Layer 8 of a small transformer language model trained on English Wikipedia (12 layers, counted from 0, width 64).
A neuron's activation on a vector x is GELU(weights . x + bias), where the dot is the dot product.

Input weights of the MLP neurons that the questions are about. A number n stands for n times 0.0018.
n10 (bias -0.020): -25 -89 60 -150 -49 -97 -160 -174 76 30 165 -73 277 7 64 -90 -39 151 -9 -98 -98 4 -92 -82 186 116 36 -8 -32 103 -27 97 18 -73 -99 138 131 -127 -64 53 2 -103 -216 256 -44 -31 -22 -117 36 152 91 10 -22 -139 -89 143 27 74 125 36 4 -12 -152 -124
n14 (bias -0.021): 143 -232 27 45 86 76 15 -88 -18 189 37 70 171 -261 77 21 52 -66 -152 -89 37 -138 -26 36 -37 -172 -85 -82 100 -91 142 91 -36 -4 -258 167 190 -50 29 25 89 198 -48 23 106 19 32 2 120 101 -21 204 -59 -114 -59 -13 20 -123 -4 101 -175 -57 46 -188
n27 (bias -0.046): 196 -61 -96 -393 -136 -175 -13 -101 152 108 -24 428 350 -28 348 -192 -210 -54 -264 118 -381 -99 32 140 -126 -125 333 25 -271 41 -464 -26 103 69 -52 -281 116 229 54 22 84 87 -149 21 447 119 -77 172 -190 128 -456 11 111 -141 -178 23 56 26 100 1 135 433 -187 -103
n42 (bias -0.028): 30 0 -128 39 54 -1 -7 -105 161 -124 -93 119 41 -32 -72 197 -88 -27 -147 53 24 55 13 53 -45 140 23 33 -154 65 -23 -45 -27 -247 -38 165 -154 -34 180 8 30 63 -78 122 34 -33 57 122 164 -23 37 95 67 -130 -101 -58 -7 -19 -30 -83 22 -203 4 132
n56 (bias -0.035): 130 55 250 28 -14 -97 -81 59 136 66 -16 -15 81 -41 54 -156 15 -172 -38 -51 -237 31 131 223 -38 93 63 -221 -87 -25 127 -63 -5 60 -219 -3 -61 12 -140 106 -45 10 -106 92 -24 12 137 -16 -24 43 223 -4 53 -199 0 -81 -43 88 67 35 -103 23 -98 -99
n71 (bias -0.035): -63 -36 -66 -173 172 110 149 -231 198 25 -103 -26 150 -35 -223 -227 23 -161 -113 131 2 25 -7 164 97 22 75 -121 15 -112 -59 47 49 -253 -38 58 11 -8 -11 -89 128 0 10 89 47 -90 146 223 115 -258 -96 -14 72 -15 5 248 61 34 63 70 -54 -120 -32 -197
n83 (bias -0.019): -176 194 166 131 -33 -8 98 25 23 190 39 26 -54 63 -8 10 -116 80 166 142 -76 227 -72 4 -43 108 -268 -63 11 48 -130 77 -29 5 -128 32 -19 50 188 86 -67 -29 -152 49 44 99 -193 67 -127 -26 -3 -66 -137 117 -53 -87 105 26 -1 -54 -138 37 -301 17
n85 (bias -0.050): 57 -53 8 -20 191 51 51 -252 -27 59 -16 235 -172 45 -68 107 211 -86 -73 -7 51 61 11 -159 -40 192 -147 -53 -122 -18 -153 -196 115 91 -187 199 56 -97 -82 100 -13 -112 -7 201 -27 -137 -97 108 95 269 130 64 -189 -45 77 -84 -143 -76 -14 190 -21 163 -276 106
n92 (bias -0.045): -44 176 219 -68 99 53 -163 -122 244 197 261 -30 -25 90 41 75 -220 -232 177 190 -52 -221 -80 -24 10 107 62 -80 140 121 -286 -84 -74 59 -12 -43 -94 136 -1 -18 -109 148 -10 22 -103 90 -52 120 -168 -42 -169 12 2 -73 -95 -140 139 218 70 -57 -181 -134 -219 204
n100 (bias -0.015): -60 -97 -235 67 -83 137 9 -212 -179 106 93 -142 -28 55 -102 -158 136 294 -171 0 -20 -83 -10 -29 -211 -38 27 156 -229 -224 -149 -38 6 -53 -13 -228 170 35 42 93 49 77 -16 81 215 -110 81 -84 90 15 -143 -33 -3 -186 70 173 93 167 106 171 143 251 182 -94
n110 (bias -0.023): -133 -26 48 175 -187 -128 -148 -137 30 -59 -127 -2 38 182 26 -89 18 121 111 14 6 78 34 123 -187 45 -37 -34 -66 -90 -193 21 33 125 -47 -83 -72 130 -124 225 -169 38 123 11 45 124 32 155 -9 128 50 -111 -111 200 -84 -105 -138 85 3 154 221 -92 -75 50
n115 (bias -0.008): 148 85 70 55 -81 113 131 161 -26 108 -6 -25 55 -134 140 -54 46 -116 -97 -2 102 93 -24 -156 119 25 -11 47 -14 123 231 147 47 63 -25 110 -306 -34 269 -145 -196 -127 -107 34 1 -159 0 44 108 -155 -168 144 33 22 -24 137 -108 -13 -12 -235 -149 -90 130 -78
n122 (bias -0.021): 21 76 42 -236 20 -233 113 43 -75 -182 -183 39 5 -12 100 136 -219 58 11 47 -45 -200 77 -41 -23 -12 86 -89 141 -182 -41 22 -123 31 109 149 -150 -70 102 174 70 72 -21 149 -34 -96 0 48 -141 152 -56 -15 -26 -7 78 -108 223 184 -56 82 6 48 -66 32
n129 (bias -0.051): 71 214 132 -86 -2 -35 89 127 25 183 74 -159 45 63 -83 -2 -82 -29 -179 -129 193 105 -47 -57 -175 -91 15 -93 -65 22 -83 -137 154 46 167 -167 86 54 -4 113 -32 -58 123 97 132 -200 26 7 -196 -280 -177 15 152 -76 187 -76 -124 209 -22 20 -65 102 -115 -21
n140 (bias -0.062): 50 29 17 -40 164 -222 -58 52 -310 44 140 44 -111 -190 -67 26 -46 -9 -204 -11 -246 66 -52 162 33 -1 -18 170 340 229 -164 -169 -151 14 -189 160 66 -116 -56 -41 23 -10 134 -113 -55 68 165 158 -132 -22 -92 110 -2 -21 -12 47 66 -4 -42 173 66 101 96 96
n143 (bias -0.031): 34 60 31 70 49 -38 -74 -86 -3 -15 9 16 102 0 -89 74 -31 48 -140 -7 177 131 100 -160 121 67 -64 -256 -91 68 21 -88 105 147 -77 167 -186 -66 -107 -41 48 -66 99 -5 114 -147 137 -46 -99 70 147 -156 73 22 -81 128 25 -8 30 71 -24 -88 18 -138
n160 (bias -0.005): -51 -45 97 1 -63 132 -67 -149 -135 153 -76 -89 -42 91 -15 -35 -100 89 -46 -188 37 -32 201 -3 -19 -78 -16 -30 -7 -28 -19 66 -103 18 -102 -74 15 -27 -104 19 56 -47 73 18 -5 78 145 -44 62 -16 232 -198 -27 9 26 61 231 94 169 65 10 212 -204 -141
n175 (bias -0.018): -118 2 -129 -114 -54 42 -116 103 -87 271 1 189 234 61 116 -110 -51 -101 -127 -2 -56 -6 -92 -48 -115 134 43 -28 -91 -54 -182 -14 -79 51 -7 108 -62 99 -98 131 -87 59 10 -21 177 27 46 -107 -86 -114 -106 198 112 10 -141 -53 308 59 26 -2 95 5 -147 15
n191 (bias -0.009): -132 -185 -48 41 -7 -20 -99 -8 -188 218 62 -117 -4 -50 144 149 134 44 33 -127 -63 96 98 160 32 12 -2 83 226 0 -48 -131 3 89 -102 -118 23 107 98 25 -23 250 19 -59 -24 134 -5 -101 -165 99 32 -96 181 162 108 -279 -48 -68 -23 29 -309 -186 -66 -29
n196 (bias -0.034): 146 71 141 -5 106 105 -203 179 -157 90 27 -79 29 71 44 118 145 -73 -81 30 -72 61 172 -51 -41 68 109 73 9 126 -89 -239 -150 134 -29 39 -52 28 84 -64 -120 -76 -141 -49 -105 -111 188 -252 -31 -143 75 -106 -134 114 -112 68 79 54 -127 -54 -70 83 -128 110
n198 (bias -0.022): -45 53 51 -63 227 -114 -127 -2 15 -171 -168 -12 -282 34 -34 -18 -121 -223 -80 91 10 82 18 52 -219 60 19 101 59 54 -85 23 2 -2 -10 173 111 -45 31 113 -3 -221 -8 -23 24 45 91 191 275 91 133 -74 4 101 -225 -82 52 172 -80 -41 -105 -26 -158 14
n203 (bias -0.041): 104 -112 92 88 -6 -77 -166 -66 -5 -26 -41 159 -128 2 -20 -208 175 63 74 -122 -21 104 -81 -209 38 -208 98 -131 -143 -4 -127 187 -17 70 100 5 35 -127 151 -130 -58 -116 77 71 -110 -35 120 94 132 -17 34 36 91 170 249 138 36 -255 -192 162 -49 120 60 -162
n208 (bias -0.025): -31 -62 -22 -131 46 -37 -152 -227 3 14 -55 161 144 299 91 62 -18 -143 -365 28 -173 -28 -116 81 -103 -67 211 -48 -68 -18 -198 -89 -38 119 -161 -161 192 116 -32 108 222 35 -59 136 156 -7 137 126 -78 128 -91 -139 51 49 -64 99 36 78 33 -60 112 178 60 -413
n210 (bias -0.027): 92 205 55 -113 146 -215 -44 -97 118 -14 -167 -51 243 111 -26 53 1 -242 -175 15 -30 -76 -1 -78 -48 -60 42 51 67 116 -76 133 -168 -48 -87 122 -22 76 -89 20 -63 -31 -1 -75 -71 -148 110 24 -56 84 -117 -116 8 -162 38 48 -14 99 -35 150 299 161 -24 -17
n236 (bias -0.007): -175 -98 -55 107 48 34 -45 98 -36 29 37 -87 -72 31 -131 -154 53 -130 28 142 221 -18 -118 -227 127 61 -26 146 -12 -36 286 98 71 183 -37 -102 -173 -55 237 -22 -40 -293 55 68 -99 226 63 44 25 -58 -60 58 205 -1 -29 -63 -48 -29 203 33 23 44 -138 -81
n240 (bias -0.004): -87 -178 133 38 87 -73 -75 25 -61 104 214 -128 2 34 -13 26 -46 12 0 -18 268 135 -77 -134 82 5 189 -52 145 58 87 -24 -73 -104 -188 -60 -30 -17 -31 -3 -44 71 89 67 -47 9 -104 32 -88 -215 234 -87 121 -66 -155 -130 168 51 112 -93 -160 -106 -111 149
n273 (bias -0.011): 43 -19 -82 -11 -100 200 53 -30 -87 10 116 31 -62 -49 -149 -82 -53 -31 -181 -65 -150 -65 -14 44 -23 76 46 56 33 -202 -16 69 92 -24 -143 -4 -88 94 -183 113 31 102 -77 5 -120 201 -61 -168 45 46 -61 213 3 228 -29 218 129 98 -38 174 -40 -137 -105 36
n288 (bias -0.024): -42 -30 110 62 186 132 60 -65 170 -110 -31 -59 -32 9 -279 -106 63 -104 61 86 -74 83 -10 -35 -4 47 -21 41 -101 -19 48 -106 -16 91 -116 -27 -12 56 298 11 -43 -40 64 63 118 16 -90 10 184 108 -194 21 -100 17 103 -63 0 19 10 -173 -57 -9 -218 27
n289 (bias -0.013): -74 -21 181 -153 -82 -54 -73 56 -22 8 164 3 -38 89 -193 180 -159 -19 -20 45 19 -100 51 26 -5 -70 36 -144 99 43 31 -12 109 -104 14 14 -123 206 31 -50 16 -97 -106 109 33 114 140 34 -75 -151 158 -61 110 -77 -10 13 142 53 32 -44 -23 -40 -134 98
n303 (bias -0.037): 2 -51 4 -23 -54 -113 -62 20 69 57 76 138 -46 -6 77 -152 111 -13 89 60 -42 148 103 142 162 -78 -284 28 10 168 59 98 172 101 24 -175 52 -106 90 -171 78 -264 189 33 -78 -44 -118 10 -83 -70 46 -24 259 35 -56 70 -224 36 -163 5 -114 55 -220 127
n305 (bias -0.028): 99 -18 317 -189 140 -191 122 -126 -160 26 16 130 262 18 199 1 -2 -53 -216 -38 60 33 -30 -94 49 50 45 131 -316 27 -236 -204 -82 2 -10 32 -36 97 139 -87 -65 -92 59 18 308 -104 -2 -212 -219 199 -53 46 -79 -46 -93 -207 3 -43 58 -90 152 170 17 225
n317 (bias -0.019): -83 142 -45 -26 -49 -187 138 -78 110 -31 -49 4 159 -32 96 22 84 -9 52 -59 -151 48 32 39 -38 113 224 12 -68 39 -52 -137 -56 20 -143 -75 -141 32 -66 135 138 -47 52 128 59 -48 54 0 -172 20 -122 -37 132 48 -201 -93 176 24 43 54 39 12 -21 -105

Each question shows a token from some text and the vector x that enters the MLP there. A number n stands for n times 0.0087.

" e": -108 -86 -108 122 105 -92 76 33 -187 -85 -200 -180 41 102 166 121 -1 -217 136 91 177 89 -7 123 -30 115 -148 -57 78 -118 272 -182 33 -52 264 -110 45 -95 -157 6 -59 -3 -112 207 -35 105 -175 56 -238 80 91 1 -13 -87 51 168 89 -59 -135 -188 96 93 52 92
The most active neuron and its activation: n122, at about 1.5

"un": 3 56 -122 114 -2 73 30 116 87 95 65 -20 -20 250 44 52 93 -148 -136 99 -20 353 156 -80 -11 5 -281 150 45 -105 165 -177 -86 -71 176 -12 -101 -18 -161 -101 9 134 -74 155 -59 279 4 -124 -36 26 -142 -109 -224 -131 64 25 110 -192 -94 -227 87 15 -40 37
Which of these neurons fires most? n196

" stat": -110 3 -62 59 71 -189 -82 14 -234 -9 -9 -287 82 -21 63 71 75 -108 -2 219 57 245 98 79 104 -61 -106 112 179 47 148 43 22 -74 187 -86 -20 -182 -256 -178 47 42 -175 199 24 151 17 118 -68 -157 -26 35 -103 -42 36 242 135 -209 3 -150 139 -65 -95 -29
The most active neuron and its activation: n140, at about 2.2

" indust": -42 -26 -119 88 142 -52 -61 -4 -59 139 -81 -156 -44 -92 138 106 51 42 200 -88 113 366 -35 100 120 44 -115 228 86 -6 76 -82 88 -153 182 -93 -82 -332 -132 -217 -10 88 -190 180 96 13 14 61 -133 -19 -39 -99 -116 -159 79 123 20 -36 36 -43 206 -134 -109 -54
The two highest activations, in order: n10, n191

"u": -60 -159 -115 127 -3 -62 180 146 -79 19 29 -101 -190 15 71 7 19 -159 78 163 28 18 135 41 40 39 -124 42 -92 -86 189 120 99 -186 315 -168 48 79 -171 -162 53 171 -116 192 -211 170 75 -132 -158 86 64 -26 -186 -28 -39 136 253 -30 -201 -145 65 11 10 -103
The two highest activations, in order: n273, n289

" several": -131 58 -29 264 71 49 -29 0 -240 -75 -4 -46 54 113 285 135 182 -116 82 -37 -10 99 -63 23 12 79 -27 148 18 -92 149 -47 15 68 73 -85 -132 -43 -292 -220 180 19 0 247 84 -19 -36 59 -182 100 -65 -134 -113 -22 81 84 97 -122 -94 -300 107 -46 -21 -152
The two highest activations, in order: n208, n317

" w": -102 -111 -21 103 132 169 -10 91 -219 208 -142 -51 73 12 100 -36 200 -66 -22 139 28 68 105 8 -11 58 -148 206 -85 -83 245 27 -22 -3 261 -95 -87 -116 -268 -1 -63 247 -171 181 -117 -9 -136 -7 -18 219 80 2 -112 -157 -82 116 65 -84 -63 -192 57 -76 -174 16
Which three neurons fire most, strongest first? n85, n196, n191

" Pl": -1 -12 -6 148 -58 28 -75 176 -100 -103 44 -119 -38 -68 -88 -9 66 -100 -90 64 60 195 182 104 -29 45 -155 243 257 111 25 -60 -33 -234 246 -151 -63 -122 -181 -166 20 -17 -78 227 4 83 24 110 -8 145 67 17 -28 -228 -20 65 222 -192 -173 -207 117 -138 11 74
Which of these neurons fires most? n140

"am": 15 27 -16 195 -95 15 170 -14 41 -63 -88 -175 38 145 -1 100 190 -127 126 121 -22 206 109 -84 213 62 -147 264 7 -212 70 -20 -62 -74 314 -138 5 99 -135 -91 -42 117 -84 70 26 196 19 -164 -58 132 -218 -226 -125 -100 28 37 60 -5 -168 -227 -23 -68 8 -71
Which three neurons fire most, strongest first? n288, n191, n83

"p": 55 -143 -113 115 -57 75 169 127 -97 151 -258 -74 100 -96 8 -36 58 -217 114 5 21 222 148 115 175 59 -63 175 95 -61 275 -199 -110 -36 154 -59 128 -181 -144 44 -35 57 -218 172 64 117 -74 31 6 -27 -124 77 -209 -76 50 84 92 -226 -164 45 39 -75 -111 -64
The most active neuron and its activation: n14, at about 2.5

" called": 11 -5 -120 193 5 18 -58 64 68 129 7 -106 -64 27 155 112 207 -87 15 9 -112 107 -138 28 168 6 -237 83 52 -46 157 13 -46 3 308 -125 -102 -29 -55 -58 89 30 -21 386 74 101 -127 -17 -136 -93 -35 -213 -85 19 -54 -92 129 -69 -254 -197 131 21 -23 -74
Which three neurons fire most, strongest first? n303, n83, n191

" Pal": 24 -22 -78 210 -17 25 -47 167 -86 -65 -175 -61 66 93 43 77 16 -142 75 105 133 264 162 1 178 130 -184 104 60 -75 145 16 -30 -175 157 -249 -151 14 -31 -146 -5 38 -44 198 -71 16 32 -44 23 161 83 -60 -59 -206 -108 -122 299 -83 -135 -297 98 -76 -50 -40
Which of these neurons fires most? n42

" ==": -150 38 -44 79 49 55 -115 97 -35 166 67 -188 -15 4 101 79 -80 -72 133 20 123 218 59 54 28 -60 -194 58 59 -76 332 -4 -8 -52 227 -148 152 -271 -172 -85 -179 -39 -66 213 123 -40 -63 161 -169 -72 -179 -22 -23 37 42 -28 132 -207 -128 -171 201 103 9 -36
The most active neuron and its activation: n129, at about 2.1

" were": -22 -38 36 158 53 145 -175 100 -184 -61 -17 -115 4 90 316 145 188 -101 192 -8 -14 102 -25 40 -18 153 -198 102 -72 -158 47 48 -21 64 46 -130 -95 -4 -254 -152 -23 36 -50 251 16 -16 -107 183 -67 -59 -46 -28 20 -37 80 35 -19 -163 -152 -155 278 -12 -2 -131
Which of these neurons fires most? n110

"es": 13 147 -103 -12 15 -55 178 90 -204 -9 -9 -160 -104 191 142 17 73 -157 59 98 29 53 85 122 108 50 -152 79 -47 -179 226 161 30 -356 198 -65 123 7 -197 -88 -6 119 -66 144 -32 227 14 -11 -100 -65 -63 45 -122 -104 54 65 2 -228 -1 -190 228 -96 -77 -159
Which of these neurons fires most? n71

",": -140 -22 18 69 87 176 -118 9 -21 120 -88 -151 1 76 266 153 -92 -156 146 -23 1 -44 -69 73 172 81 -308 89 52 -137 99 72 -159 38 214 -157 -65 -107 -228 -126 -5 86 -138 297 46 -10 -20 80 -231 93 -3 -69 56 -8 93 -10 12 4 -109 -117 165 -27 -12 11
Which of these neurons fires most? n92

" 1,": -115 -83 142 145 -64 162 -56 40 -75 -8 -70 -106 113 81 215 70 16 -191 -27 -3 11 117 -63 35 7 144 -237 8 117 -111 295 39 -101 64 218 -22 15 -21 -229 -41 -79 148 -237 268 100 137 -53 -62 -163 233 -40 -205 -119 -103 -27 50 -106 -7 -37 -200 137 -67 13 37
Which of these neurons fires most? n10

" Reg": -9 108 -57 184 -20 -67 -47 18 -127 -44 -114 -98 12 100 -3 5 154 -169 34 78 102 210 -5 71 100 64 -199 112 87 117 128 19 5 -202 65 -81 -107 -154 -246 -228 -114 172 -93 166 -19 77 134 22 171 -18 177 98 -107 -62 43 59 148 -302 40 -249 154 -137 -155 -51
Which three neurons fire most, strongest first? n42, n115, n240

" was": -18 38 -11 127 91 228 -139 51 -138 8 -41 -62 20 106 211 103 189 -42 260 -58 36 42 -69 100 -6 121 -229 34 -34 -156 115 19 -53 -5 103 -180 -79 -15 -168 -138 -17 101 -109 277 -20 -13 -20 148 -189 -97 -22 -15 -59 -102 85 -15 34 -256 -180 -81 274 17 -6 -87
Which three neurons fire most, strongest first? n110, n83, n191

" pass": 112 -94 -98 77 156 75 -72 160 -66 -126 -120 -173 -31 103 64 115 123 -63 -31 -1 -40 208 75 13 141 193 -165 203 5 53 137 -86 -18 -120 280 -110 33 -101 7 -65 -81 46 -149 153 90 165 -13 153 -75 19 -34 -206 -45 -202 96 -48 149 -193 -25 -215 80 -269 -174 43
The most active neuron and its activation: n42, at about 2.6

"ct": -30 -61 -56 14 190 135 -34 32 -101 -79 -264 -84 -150 48 116 83 26 -90 92 89 87 120 1 -61 -125 86 -55 272 88 -100 339 15 106 -240 180 -91 -46 -147 -178 -81 37 91 -279 188 -117 42 37 62 16 131 15 117 -141 -95 -10 46 147 -87 -55 -121 -46 238 -129 -156
Which three neurons fire most, strongest first? n198, n236, n85

"ous": -67 -45 -110 269 10 19 8 9 -152 -40 7 -121 -36 73 293 112 43 -56 73 130 -22 150 -62 40 152 232 -201 19 61 -70 111 37 -39 72 71 -139 -234 -116 -319 -72 187 35 -11 261 92 24 104 -39 -137 49 -81 -219 -121 29 42 -9 22 -44 -113 -155 135 -13 -51 -84
The most active neuron and its activation: n143, at about 1.8

"ap": 206 -145 -135 165 41 113 -33 137 -118 39 -88 -118 95 39 49 87 -79 -212 198 183 -12 71 214 41 49 11 -96 171 -28 -117 170 69 -24 -270 104 -90 -48 -195 -152 -201 36 209 -214 161 -45 231 -34 10 82 -2 -81 -115 -21 -200 81 -42 25 -219 49 -99 -30 24 86 28
Which of these neurons fires most? n42

"ol": -92 -96 -96 252 -24 -216 174 234 -124 -28 74 -151 -19 20 -86 17 44 -257 193 52 62 176 58 139 145 -68 -123 192 187 -56 237 20 -74 -30 351 -69 92 -27 -274 -161 -22 36 -118 -42 100 -157 67 25 -65 88 -104 -110 -114 10 35 78 -27 -164 -61 -165 35 95 50 -11
The most active neuron and its activation: n303, at about 1.1

" D": -27 -43 -33 8 -21 137 30 85 -76 100 -231 -115 111 -4 188 -38 101 -138 118 141 13 125 71 3 -12 162 -148 296 -6 -20 169 22 141 -52 170 -180 8 -11 -281 -192 -20 -43 -112 50 14 117 -160 -47 -151 77 128 -37 -17 -54 -28 -56 286 -197 -88 -230 241 -20 -47 -128
The most active neuron and its activation: n175, at about 1.5

"\n": -20 33 57 43 -103 13 -18 39 -90 181 -199 -7 139 57 245 153 -99 -153 -88 98 -72 88 -51 194 -47 -27 44 72 -143 40 97 -3 -40 -113 181 -195 115 -39 -136 -96 118 83 -99 182 260 123 -61 97 -245 49 -104 -37 -42 -7 18 -92 7 -136 -272 -179 155 186 -67 -110
The most active neuron and its activation: n27, at about 9.7

"l": -220 77 -126 225 108 102 85 172 -63 33 5 103 -13 -82 84 64 -35 -115 135 -3 197 185 230 71 -110 19 -196 85 90 69 148 -25 9 -196 84 -102 -100 67 -324 -106 41 134 -159 46 90 -21 -37 34 -22 79 -70 -107 -93 -274 17 68 195 -182 -84 -232 125 -49 49 -121
Which three neurons fire most, strongest first? n83, n42, n115

" b": -65 -85 -12 289 -41 -28 -53 -30 -134 105 -195 -80 117 25 152 15 68 -87 83 29 109 104 52 141 65 100 -126 328 -33 39 223 78 -96 -211 345 -142 -74 -67 -234 -22 55 141 50 217 -127 57 -138 -59 -22 -4 61 55 -199 -77 -110 -14 150 -47 -72 -125 52 -125 -134 -131
Which of these neurons fires most? n240

"orthern": -94 -75 -26 230 79 80 -23 25 -53 -111 -223 -109 72 123 174 132 254 -133 247 82 21 203 11 77 74 39 -73 30 -83 -172 125 -18 8 40 134 -72 -172 -34 -311 -184 52 145 -214 259 65 -183 -27 -74 1 146 -125 -98 8 -72 -54 21 11 13 3 -224 86 4 -26 -12
The most active neuron and its activation: n317, at about 1.2

" sp": -108 -171 23 166 116 37 -47 89 -120 26 -139 16 9 -157 35 10 140 -112 51 45 96 278 175 153 15 118 -105 231 47 -120 239 -50 -109 -132 315 -114 10 -99 -84 17 -75 185 -97 161 -55 -15 -35 58 -29 21 -32 -31 -93 -131 -279 109 99 -82 -163 -44 157 -230 -65 21
Which of these neurons fires most? n42

".": -28 -32 36 -42 -49 34 -22 -71 -14 210 -111 90 124 117 322 114 -120 -150 -108 -15 -88 75 -44 81 -20 -88 -16 199 -106 -86 86 23 -88 -62 123 -267 95 -68 -51 -74 18 111 -74 203 213 -25 -83 173 -198 83 -158 6 49 59 -52 -71 22 -134 -199 -229 217 155 -39 12
Which three neurons fire most, strongest first? n27, n208, n305

"ue": 89 -94 -33 117 60 36 111 224 -58 -12 -64 17 -142 -75 -2 184 47 -76 215 53 -83 -19 102 -67 74 -70 -56 35 267 -169 279 -48 -54 -7 253 -120 -42 6 -207 4 114 -31 -235 180 34 33 -19 113 -218 162 -62 -165 -206 -217 49 -70 87 -188 -65 31 175 -29 27 -129
The most active neuron and its activation: n122, at about 2.9

" Val": 32 12 -11 200 -36 -103 156 71 -101 -130 -69 -107 -16 -73 70 43 185 -234 126 186 95 201 47 -23 212 13 -107 107 181 39 59 86 -115 -270 267 -189 45 -72 -74 -153 -129 103 -12 98 -36 57 41 67 -52 -87 154 -125 -47 -52 106 -61 157 -153 -24 -343 89 -98 -121 -69
The two highest activations, in order: n240, n115

"O": -3 4 62 176 -80 5 52 172 4 83 -54 -105 -256 -9 -45 14 49 -62 56 149 -3 -39 195 127 103 143 -20 32 115 -106 210 -80 36 -185 337 9 -73 -143 -163 -206 -46 67 -356 33 120 85 74 -52 -225 150 61 -188 22 -157 99 17 75 -189 -3 -210 217 -34 -23 -60
The most active neuron and its activation: n289, at about 1.9

" c": 0 -171 -24 118 118 6 -44 -107 -96 -6 -224 -183 178 35 196 -98 125 -102 115 105 55 124 111 125 22 34 -2 342 -10 -76 114 17 47 -173 229 -88 -94 -139 -149 -180 -6 9 -142 288 -131 132 -51 -18 -226 31 55 39 -111 -56 -8 90 192 -125 -87 -172 73 -69 40 5
The most active neuron and its activation: n10, at about 1.2

"t": 137 49 -168 39 111 1 46 75 -86 -155 -53 -186 -85 -21 -27 114 100 -86 185 -59 65 67 84 141 -190 13 -229 393 70 -27 167 123 -105 -75 158 -91 5 -161 -254 -78 -11 112 -266 140 112 225 -74 38 65 -41 -55 -36 -68 -78 -62 31 157 -214 -40 7 96 -102 45 54
Which of these neurons fires most? n198

" C": -51 -60 43 83 49 -15 -4 -55 -36 13 -286 -160 130 37 158 -55 132 -158 197 123 169 103 53 171 16 85 -38 194 -7 -58 141 21 60 -199 277 -119 -25 -56 -165 -227 -34 -66 -166 168 -65 130 32 -120 -150 29 111 -48 -66 -81 -12 24 316 -133 -98 -260 135 -103 63 -79
Which of these neurons fires most? n71

"D": -116 16 -58 26 30 143 -36 90 -177 1 -206 -91 -30 82 23 -111 128 28 81 53 3 89 177 105 -76 66 -190 226 -73 -125 257 100 143 -67 158 -149 106 -35 -154 -182 35 67 -196 161 14 94 -79 -60 -228 60 19 6 21 -98 46 16 294 -169 -202 -70 211 15 19 -170
The two highest activations, in order: n100, n160

" National": -126 26 -83 217 30 -100 -96 -69 -18 117 -163 -107 -43 42 125 116 119 -119 131 103 84 237 -27 103 234 -10 -68 -28 32 -92 97 62 64 -159 263 -75 -236 -247 -128 -183 19 88 -132 254 -42 -39 134 -78 -64 109 56 -48 -69 -76 -65 37 240 -185 21 -242 94 -8 -20 -44
Which of these neurons fires most? n143

" King": -122 -70 -27 110 62 -9 155 102 2 136 -93 -64 -158 153 321 161 77 -77 171 -30 -37 126 -123 47 108 114 -60 145 -13 -123 69 68 121 -14 321 -284 -30 -44 -89 -182 74 -51 -172 112 -18 23 -42 -157 -143 66 58 -146 -187 -84 69 -52 86 -141 51 -212 173 -67 -52 -91
Which three neurons fire most, strongest first? n83, n191, n236